Layer 13 of a small transformer language model trained on English Wikipedia (18 layers, counted from 0, width 128). Numbers have three digits each and are written without spaces.
In attention head 3, each number of a token's query is one row of weights dot the token's vector x plus its bias. The head spreads its attention over the tokens so far by the softmax of query dot key.

Query weights of the head. A number n stands for (n - 500) times 0.001.
q0 (bias 0.017): 660432414333613755433603810626492245455542336452521763549475644508739454248643597399592440512529397660615655182542484539548524489399483574484643352508845543431364463729624571352534322472442508217547604598275451532480478798545439389671340236756390687675726578668609447478717400476375682275444586337407752577539546707553446542470391405542754327259359425571390555430544630578425464492694
q1 (bias 0.060): 476427477410494543548494524667668526471646506666392500456423381642577458479487506494552331494467537462388454597634497321525468454506311241506631755565573509540484451472425379431516587324611538534410491574475459275514681707470509471549539479208412454557607494341467556395536431577596756506425517562624437506446660555503624397460614546509523398532522720561538529333597602425440456658564
q2 (bias -0.047): 486475486473628377439661464366558490559207609231434607345708486774365626571642503395449436748518328435388602643439563613399473422411413500432486634680451668592549596489344507486413430503638483162482639360548476490510181490548727546689475525567490282568335446462479309451301525436497403479561443479494258580487539579477493507467517544478550510603313489534517669479534655537919483612471
q3 (bias 0.018): 512671355522276707461335465566515527675437357451412717692388480357572279438444263270560552606706716667578437477500504613335515440689667520660719564346378564197315588447422543519493508441644622504480543458439511739369402420592351404639165398482529420507311408519539374517559426693470458440369581653272378725800473622629225535575451693559594518508480590496565674383340404610469330388650
q4 (bias -0.160): 569201589427564479479272529640377476359807467468351646421611735345699596693253574639512504496224309310701607528161516577448484530600597564476587500461674521444600485375430592694575547504471436725573583476680621267357578735451476655280650467473383513457582356504450690583740479701404689628619675496493923609469433519750483330252556321345694613616385454416532449558394328225517600563446
q5 (bias -0.117): 689598549511123641458526589486600638425683436310508298409492668404417450565309439512441397705370390463423500492434492658415776483661512476474639652457534516484411386432366562599556384591638496516508342443703500444772556461651756644458531740718609555372333496652326403606508500511437627630724201417703376672580396578377365307520451571500785645745417677549362478489398395576550619375403
q6 (bias -0.126): 636592783464534689327351783370329668306478270420678657634556465251442388629390346573363409655435593652652467487500406326491355457601518437364570488516458651370405690298539535512508711733440555563388621585307597534475658424598585643413496448439524518348675533379661378674738539484400550771550683280636713508688552512362083483408142504692637610675478565491580414491068533698230525479767
q7 (bias -0.054): 321585358398369548412428255627470217546579280384281550358593389465532683536391524598565460294386601384752535262348617723790689241616405441550633400286783239452604258484567369346401263441717404576532484679877414147589516669439281733196777390466607452312193295595318642363583727732410576500465286551607657338392557495647667505516833484107749524625276526261495535851846314133437806237426
q8 (bias 0.150): 355620419467597336407560367568555427657496585552541561490432580552401493575627523504531551382443401596800404349344384620458641575680544414356517372584517529407391584675532532562400519483454556418474493553623437469582403527371261680441572410283267500500309439641478479470479486364448340483493480556603632025585270559487608302525768692413406473327614471688472554400705716314626649524456
q9 (bias -0.126): 568521456485242721774403451473433512385649621417504618608609376535525492403613733543429531607370487465551438320384584553728825392485666547668663421385253525466629592432435340375518525423671710445517504440741488226648526500565332648537516414631488513457424369563500432431594671815543599433633431372357415564508369466922401463218524420356852481307298533351222450333453500398640591781355
q10 (bias -0.018): 541519537539423393477637595404583588460481496547338552596593466453831517239546591539561582555534581576375414555679522356429338497269217578669600305616518523714449389328631398615517473582317686641484658570200423489385649584598636436751667610489585588665593532551617573639489594318616686761371571404672557690390723541314375553546292612549664419573550722472474546519454418629315453601683
q11 (bias -0.168): 572463604634475478434460459410224625554642409603572358353588466518466579485378294577465451674386598233763535597697276589523317597575474603419308691700536560363438728603379574613457508667445371638451703370710511514475366432586450461376437629434517278311460362344367590512640350500461589518581569374665615486639548490372489345414360420351360334443587437567794469346392535447371386708560
q12 (bias -0.125): 578581588599403497341405570384187610261628634465524589295569655414544426382441512556360506709553422366525652552463451630388367494565456514396431573360474408449608491417477487681296572434500452341641507556572558442506731543614477585345503433566453517462415594408537574703480335591237452685592531506515607552550487427512537330173529507366634478327265573493458683414478375569613462446500
q13 (bias -0.141): 594322430552488484492363460519320473496516465461533326410366387454402655500355273567447447700429561229591678601375391481613504583674718611538372856414442524352592571541528480397432682722540280504410432653739624353542343123596414487271444444541380411178469567286253488248548334632569461531580433574468459396553412522714556468306558320408305653350512333394721391231371447533336450485460
q14 (bias -0.055): 542324250407529476427513400472535316623578480558432578684510507500497552595544463542538497371421609415560624503571729268612541376531544479639456378335672354644448512459507473440713517563619542711322530474641616326544421444411552649518470637594562571411323416685350341402570659415699574567297569568563550293550390549570497487503406414446590706333589460489270519249557569476597638440530
q15 (bias 0.067): 591481590517440572549370497613375518476588360386513480452592594630516526509555529364541518485488291599623238440653549629467450556394487618421479349699413468462591614542549512595670436442546371352484596388334512608515529543410615375604528323346549446606655575414757596461448460515536458455512448515475547512640512571427441370519428630811272497804541435450593374558330427394515518444600
q16 (bias -0.009): 234581514551500592677592373534444676739379450406173461487217610465293342657456547299302455497475474404462362775383511423527548592524529556627695597628567393608496623485536555593425380507486423658466337329556525507555436617355451488266460359415660504476600520601326454279385313435357374611476344525607353616411688463556573359383574582638339446563545355539619565292613415354388507680427
q17 (bias -0.004): 434527543616641517564308232430536461362326523556625496497610640652607766477534513574348561634507486446423452661541474447507303482528572507584442344491539472597313443381641276458451451541403307605295601364395300598661398509421500410534622439440449569429248494549476507329456487497572578309596415487597519441366412658525754456675575372442467440415458368500556679607647436573293598529813
q18 (bias -0.099): 497385473459465469453495450549450489380547695476492506488505637526483464435479500483611453511544258421401534758155584418523545498395441625398513497546302447597460424392604470529525491375738457612472417684323545511526391520514446670455633503401503405492576485415318492442365396448521513585615593567589536636396525475487461519366473514547329521625412448538524610519474617546552471610417
q19 (bias -0.077): 440519575622466701538566279401485543699639497534490531457683545791288370462507420497329515441497520517582482562564459384557582431648393560609443528464432585329339560546516311500442351434532407404339468437421386618734437290441444469439478596650497419485481548445439432497433548458367586623491437597648211571548542380471510513545376628288479464540421395531757403639515566487686558445300
q20 (bias 0.152): 529626563444703570402588251440385467442621513475408463446390439578487671525680636428783594426479347655598284408829496540572541585679643411467232570532712526522608435305619354451172473553189334455345628370243342404668678405264349368254547307234641443712534396258371450423479615500343550335537516508646650521338504645457770461478542408556267395380597466532704427683845633460393665688617
q21 (bias -0.113): 552401512549484612325288615581531702302835620520600814511444314410500848609473489415441329472492529309612453544360680538564422378318450339547481571420437371651470591466282393555449487739480449602630378604610595334298513572432620713061598655477783317318628485304287556423626500690476693500543760404438658512527618459515455700550563269521553665622454573496722427375566423314402512621570
q22 (bias -0.139): 590259451325464284533361508520500508395665603375688731598418403476419724512385582491464492444413581278389421711441541481439388613136500180508389644539743615564386511345508257632662452646595468695289771602509532460313491345476667313439752588363559283445574566300387536364537666322750653632425601427567335520358642580667533750420371384538405492287671238647577302517480582535174331484386
q23 (bias 0.085): 588694462562629341465692363467631424572468677451336417613523528500356399504379489586736452530632536558366786390476389540418601472572583557262411391278553332572610580528562794631606569603609443415572168251613330564582318435513355400450272582559386619689527302758477443730387182470621572301530241813490570466529324561375535484635595368366462507271520539600587518485570640605625549519370
q24 (bias -0.105): 582548546595612559576607711197417563394445414518463403533582467479515386310340493678497341549392708523397445747405255362347465510537577553424428597473599611571530623410342329476634688794295514628564384561485553655389647325582673238550383602585622397421536554444431500511518381541472563667673412397581459806322467477490358355500247507456532493514500659577553569763497674748442507497427
q25 (bias -0.013): 491413452584229656532376609555587500531400438160616539435638230487482809527450500457565517404536625428530354219500788634638509475215345369487620517416518523444481407364558545586545509462348557364686915708556448356435561793466447659270713609419572408517544301496477570381770522701343587595612639403686683417521590748377364640825334407673779665969370590543395312522414164374378648633568
q26 (bias 0.020): 448534339430560369461382365497414462484560525362543611485397528449572456705481424397487628535347368452601465579537569557559481536388463474431550460542435471601441510436661427476457259455586459357286413439332424427578497383435514521531469590571471563596472739430548486349447533550665522505460427733568534402431559431717559447491533474590396687689506427422489293414412508561461505487395
q27 (bias 0.110): 555500446445535443775693664374742452503460503525483455607448513343620458477601576497616394604445359706248531522338420378428625467272477395472562472338484456625400512405724457215394486447477564428453454658429284382375510467519513430506421418531549547721645494377631494586405493422702573415531491426412423583500484470446530520500589487404664435478312585402560370669453488748263449391404
q28 (bias 0.047): 372610504396535261348642311500413458658643649503630554520607643528419574911340527485452276270514200627500441433547404426637448467453471444435390403534574371541405471455392624718741358473522542545381565397556486507638549560262595288543547529582395585534546625653341391424482446349493535563421510687594449412520493420319486337507318463576543517521648486728335257504627585433656580303310
q29 (bias -0.073): 568371438554430543524429527358576556580414634556475371552584264471704427413553506592512653558584695455474483441641476480484474497649564381650638512469538454659424470409344500465306638554280735576537588557525529518503607626657441761450451570466509543419482438515591400688542500520409400506578619367465486488514609506561430691460382491430642506281345464494341641443454514556485366757552
q30 (bias 0.032): 487668702434443394429465542421428579390487593418420632412474500503520581256500591473528627585706324538340497500487389711442525638470197601423509575585308663527599500561571418578360571344445509389467477459305459531553729578657402507621552370509372543725650354410650554592351471358400481416441360345439396547399503482571480617418569710556373302525390448479673549564368503466363406546467
q31 (bias -0.050): 424511586444418457260351298553218376510679629627620655449552608598533575423449457541602635462504373364618564552518538523574530330608464727557473469503421435372626525705363511717538445570732452507296549340712630383750460451503434504536507422483404543500270434568340500410447612564534507398213364642487543201563535523668553245414579613464415427343594352481418557187483497372663531500543

Each question shows a short text with each token's key, already scaled and adjusted for position as the last token sees it. A number n stands for (n - 500) times 0.0016.

Then comes the last token's vector x. A number n stands for (n - 500) times 0.018.

0 "ard": 508481541524473408538489492492490298645342484562485424461483532500445429250652730777510604461280
1 "ens": 519510554554495425553486500476489290612331476571512470449475491512477446266658764784507590483289
2 " have": 506605444433500421620475609437521227516255604588499418395494499540512478261595662706538562406362
3 " been": 505647460442463432521587545480521279571331606567465424484474547538495477222632729738556582403357
4 " v": 425541668668412285417471540500489367658410536501483442505399574516435557309577678782436604491349
5 "and": 466572529474414492493566543486562335669328532483504525535564436422448547199610700745403663506340
x: 562471491429414502414611458405479425423527512541496512529448542518396363454652500511547461472511499595474451499542554513564460469439475523533555502488483484519503403613623544525438515439585493486483502534470521461482469472521448553577489651458452393488419500499531597558480548565477544402536566512459488433596470513451471572477489510619516524569429581556497475503466508429477567477423
Which two tokens does the last token look at most, in order? 3 " been", 5 "and"

0 "0": 500467542562506421519474488447478358679344499555482421459444548525420474267657685679541591491316
1 "0": 516514553571501420521474491446477357678344499555491416474456548520421473267657685678541591491316
2 "7": 508547539574493425538437463493464379741341455513522421477471522549386461294616651665536645478327
3 ":": 509591488555456434566370460428514364709381480488544532402463538515442465314555627702484619430276
4 " On": 486548473538513360451475523376479293559371545540554488441466513545484508253633718689509539470349
5 " R": 517540505617425453456456477456405336645429474522462521540551496495434520232582684745502549515331
x: 495498458525459509502454477481460560456560441496399470568569426419536434410623554499468559515569454815494519448417561485606554475517518479467534443499458519456500509456490525452489506547517469446517490501479430446485507449497485507499514520448444488456495503511428516516434548502476463455441546478452525533545406451486508548543548536524510516448443442410487492560487520474542517497528
Which token does the last token look at most? 5 " R"

0 " C": 412491493591459463423406524365495291589332530631430346418441511450410534177536821856602576353262
1 "a": 476382685540584512432430482430479347775429404306442469372627474502471590273552811782514730533223
2 "uc": 518570607670511533421463384585470374799487400413459421526653430523432580272785755772406700568259
3 "as": 473546641570551480458478377483532332684346370536492486450610457512458473336707801907477634516163
4 "us": 518481610520607513622465429523470234695267367521471519493605469540479400323661794837543617548180
5 ",": 462429655488456483623482509434468225725301506530467599345477622551494436255646748799601591351217
x: 504458516509474507494500505483454489490519496487498495530541530520455482509556465467521473462525512762553576506502512424527462521494439495526532420488487507495447514461502462478521480515480460502505559489477512428498506532342548558566586538532544506497507554521520475536572538446493519497513523542498503527480552458479531481499511554476491539478490508478524528495494421480492507535490
Which token does the last token look at most, and with what share of its attention? 5 ",", with about 40%

0 "h": 511508550524490452512470515464483306597333503544496484460483550484455488315595705732528556480303
1 " pop": 460495617497443460481581506479469299645344459563503415431558544419435448333629642682506536564357
2 "ul": 467524595516469419472521467537498390685403421467536486457513552485492464378645628732420630582288
3 "ated": 490631485471449419518453524439531304598332543494545478492428507459465468285572653720504578440372
4 " l": 492487576546393380477529577433455328562343487466479454477503522499489578303578578772456548500331
5 "and": 435546513451474426490595500495535325580328500441526461550504532460500495348691658720446654546399
x: 581473481519427433540488448506466489580557554509560501600454463497455522406551505489552412467509513793478510510543482461513405455446502513557510471512460566498484513581627493530467617526435500420427527448486561441498465467439480521545423570424526491519463476507568509532458536618540496359473525457459498447510500534506462513543502465521509521489476527522398520540517532523546550470507
Which token does the last token look at most? 4 " l"

0 "I": 471496539528528423471510484440515353607351493553473394477525527487444469260610744698570581479310
1 " (": 503571464474471322493464523431469335674402481526423414417518585484410514325496634745485619475319
2 "sh": 541531480527524456538437468479522278561301500575561494450453514497561486321605628762477571521278
3 "ort": 516555545440543485514503469480431335639327504517558431600442527527456465269606677756535543459354
4 "f": 478549525520422469459455465597446441758453455363522391514450489516497462404716592670469665503279
5 "ilm": 476571469438516516542545435487484289584308436566477572609494508498476429370655664753533535503314
x: 528534498534490469457459488531473534562520540531478588529441503466489504527532444556525543480498487890549467518543431433525554473475503457520474494539493561465513544498437444520492560446473506541476445533497524459508441477439437500505496485463408515506478432531453494464477549525530466534528471537424514416440475443504506503517507492467491501413502525511475583468533485405545511451537
Which token does the last token look at most, and with what share of its attention? 1 " (", with about 70%

0 "\",": 499500285509494419569443531372532281676345547558457315477401601471450462195686738809671577384269
1 " g": 486443514566461382482483595518472252655281534602497447402403597474438561245637720905492614377201
2 "iv": 589541688518387447470445477487566381836439451418487421359460505425645462239637716790312694606247
3 "en": 569669418565438342404411644373620241645269634522592443296329504415505548192651646736403627511369
4 " to": 468594544573549392427445533444494228633365582542509436368451573520522488226638830907542558434254
5 " the": 500549505583454421367383527352501228513343683569578488563445462436540482253490879862636476379319
x: 520504500561498545503514474470463467482575539452490505488526508499522495502584483526516537424510471826568471502514540505551537523474494495426546553515485492491473516540447473528477483485505500553505508528503500505496518462358506463500488534524490514497437535481526474499523522568466509476508517507510526527509523475495519515568519487556514544531464484525486468508475495469494496566562
Which token does the last token look at most, and with what share of its attention? 0 "\",", with about 40%

0 " d": 520439612608476347451475553433445409695432515488491519368451541528489531154578725764474626499334
1 "istrict": 473465552513473374452580535369598341663343537497465384411536612431420494180548727744586626509407
2 " in": 532502532478457353503493492451506242674357520510534460400524624521464535292620761792509565503304
3 "sp": 460491604652481290418465492460501400682475464454524425399386604460474516257652722779487604542328
4 "ired": 456658543533462381566452487406551313618397548567561593426484472457502431203590737767508612427316
5 " g": 487576628616420430471504535501457343613315509591496427472512538463443530357606702844505571374226
x: 573490509515477503497466522556401478435534488433555482561534431427505488532588504464519531447486513795578538510485500507456493445506421436565507552528513455487363466514540547504504405564504526516517531563431513547475525556502487492548505543454501460568468535544514431509470435476435500523466562430428510488576406444476544497525555494494522490470485507508444498525498487489483522534424
Which two tokens does the last token look at most, in order? 5 " g", 1 "istrict"

0 "f": 477406536481515382490407493485493245737311482467486447512454577488434461180698796915496670459118
1 "ilm": 530512646507509467592519448447447217638240395644505384536542519465460365231779835866532598468181
2 ")": 488502557504474369580456562453475258794277468491473444410491630517442477196718730877557740422155
3 "\n": 541579452569434251451482564391397375753486537500554518324420718532386525121644750864548716389232
4 "-": 416561487662402409540290662326147380669609457640546512458381594385568435232447853863549478420301
5 " ": 426495558766248291513417645201232418779522317505536455577402560338532555305524583739440647541169
x: 545444546489488565552500455483481562427485459480479523495479487481487491493622482425536532498502472596520495498473508454540472505498520553524503494502478485484446492496504540520522481405515503490540477464529554491546474466401542481519471431472526452448445510495507463518484455553481389563504473517561463486535556481471568525608586504531479519489535510527491474496499483453485464493485
Which two tokens does the last token look at most, in order? 4 "-", 5 " "

0 " was": 492449489459462437520532560467507319558360610571516413526505547524486508250579734701576550413381
1 " pro": 510415501505469328471644553370489365475410514576487441429438590499511551331602717730501503515359
2 "fess": 479530591514421465514583574459556295494278509597445486501531479473489531301610704702524550544383
3 "or": 512586528528500476472508539419590351549259502516492499439476525422419500325519683775616552508397
4 " of": 481531594559474475488454523423508325549327547562515525484515535495431516349568704762605495410305
5 " n": 460471548572486488415471508488449388572348504553436618525513438584497524318594641791545515437282
x: 479486515537478565389504483567487463394505452504594528599483519473592460490560487519477520530457602705517509467439554490480542459505473368542555534568500557453463473528429457506508425528476476500472444535465461452411546641485446508559570472452548495488530477506443467446445550478492487455459577518520518520527506491515488577524557457532470548546415454503421505501491523478424450487519
Which token does the last token look at most? 2 "fess"

0 ".": 507483409566495331519415568481428266683380496548465388460427625490414467210651719821524610416195
1 " In": 515479327498502297468403549308516270611351491592461482366388662561513504269640799806492537466296
2 " ": 562502522710388255469410588262462333748436414504389573355382661449402561214575653696443602581365
3 "1": 559635519722501283380385534395564443740334383583586595390242616512434364249525661660434708589420
4 "9": 490579598672408411464401488475584479958420375447508546398381701540517396301674530535368739680427
5 "9": 511573517661458500461505307490541506875485349429518517522380628596581401355754544532240742654299
x: 523572495544512480428414469474580549462518513521347480579438516482511434481607518503528527490476448438435485534464545426589494512517459563482510478462492497520471471541443503554417554436542510498529534474393456489484495491411437540532397467491583483527461456487517479526462570590415499541522581460451538501515505514556601531462522542463493506545523477560502473441545443459430508510452
Which token does the last token look at most? 3 "1"

0 "===": 448480472541476326395505581422470427640468529494469408455393645428412539268568679715500588472336
1 "E": 511532533540541425457477521312359437611460416508476363476513521454447520288649663703549559526261
2 "st": 494507514503494445397510396352597489573453526516608365547340457577505506319718711665408597501366
3 "ab": 451588577598440336418590511538383426643555413474506464512437565528498461290671634688385584621355
4 "lish": 523636474493429464369565517486592371631333463484530587528451513466423510335645637763493577565318
5 "ment": 465540551579483478466499447471484380642354439583507570617495547482433462287612729765531555510351
x: 499525508521502514455527451480499571482507535490461625567479477518513432484522466514541580487583517888543573520505442433516471418527472489540507523488461536485531459497430438476480498488504517523456462526461508577485489453426511513488510462478487528515500536479520514454470540557436500478486521509498503449465502518508495518527488476497510454414536473565510457471562454504548525434538
Which token does the last token look at most, and with what share of its attention? 0 "===", with about 50%

0 "ran": 523471541532521434501527427463492317612353448512532494466519456533466426323660770769518603474227
1 " o": 463322529485580371376612594350481360532350575474507485327537552497513600311602684709574551439298
2 "k": 496482588483557496559519423485511316628376480506509468494513466505536473372636737827419593543217
3 "ru": 494443562445559466506604416527481393669365439454472386520569524578501483333701702729465609496202
4 "g": 512573532420557441507597490512464362632328467468514435525500456494467462344635705817465611458220
5 ".\"": 459549573524446368577442614470448332701389484456525568395517579439409490337557614796568632440261
x: 545536513532464476504502511482451526448555512500506494549528535572542520529569524457555511464540531778571502538593501474483417544433479524513483496510464507501467522474491502516532548467554433537522529529478577451495488484389584456552586435484474449532483569528502525510497534522460492524540574497451460433510551483427525439500506542527472493452518518491521522529509442435546501540571
Which token does the last token look at most? 5 ".\""

0 " by": 483466497518498410501460536449461300590403556602502448452436557484486463260606805761572514444319
1 " his": 476497566531488443506477561387496318538311591612477441476482556491470468273607787708631520413322
2 " p": 489521620536450458451464588442369298638349464567457430488409470404467517268543693766435556526316
3 "ast": 525564605473467476468522554421498370637312434535469437512467524492482455304625720836550583569330
4 ",": 489541615566469529573450506478386328685399454531543566319485559499482428304633665723514582431252
5 " R": 503541516636419440461468531408469301587374480508461531534567499443419534232561725787501570507315
x: 509501451487461509500477494463464464461518511473429439546534378428489464433573520549483513504560490882517557473438506465588520497501526458492546431482465542426516483467515537415468489537538474430514524480476388440517494502497518487507523550445469468481481519497449551521483505513482449503492567488473505536525460479510491546544553528547490527452487461397493494522500510494559476522506
Which two tokens does the last token look at most, in order? 5 " R", 2 " p"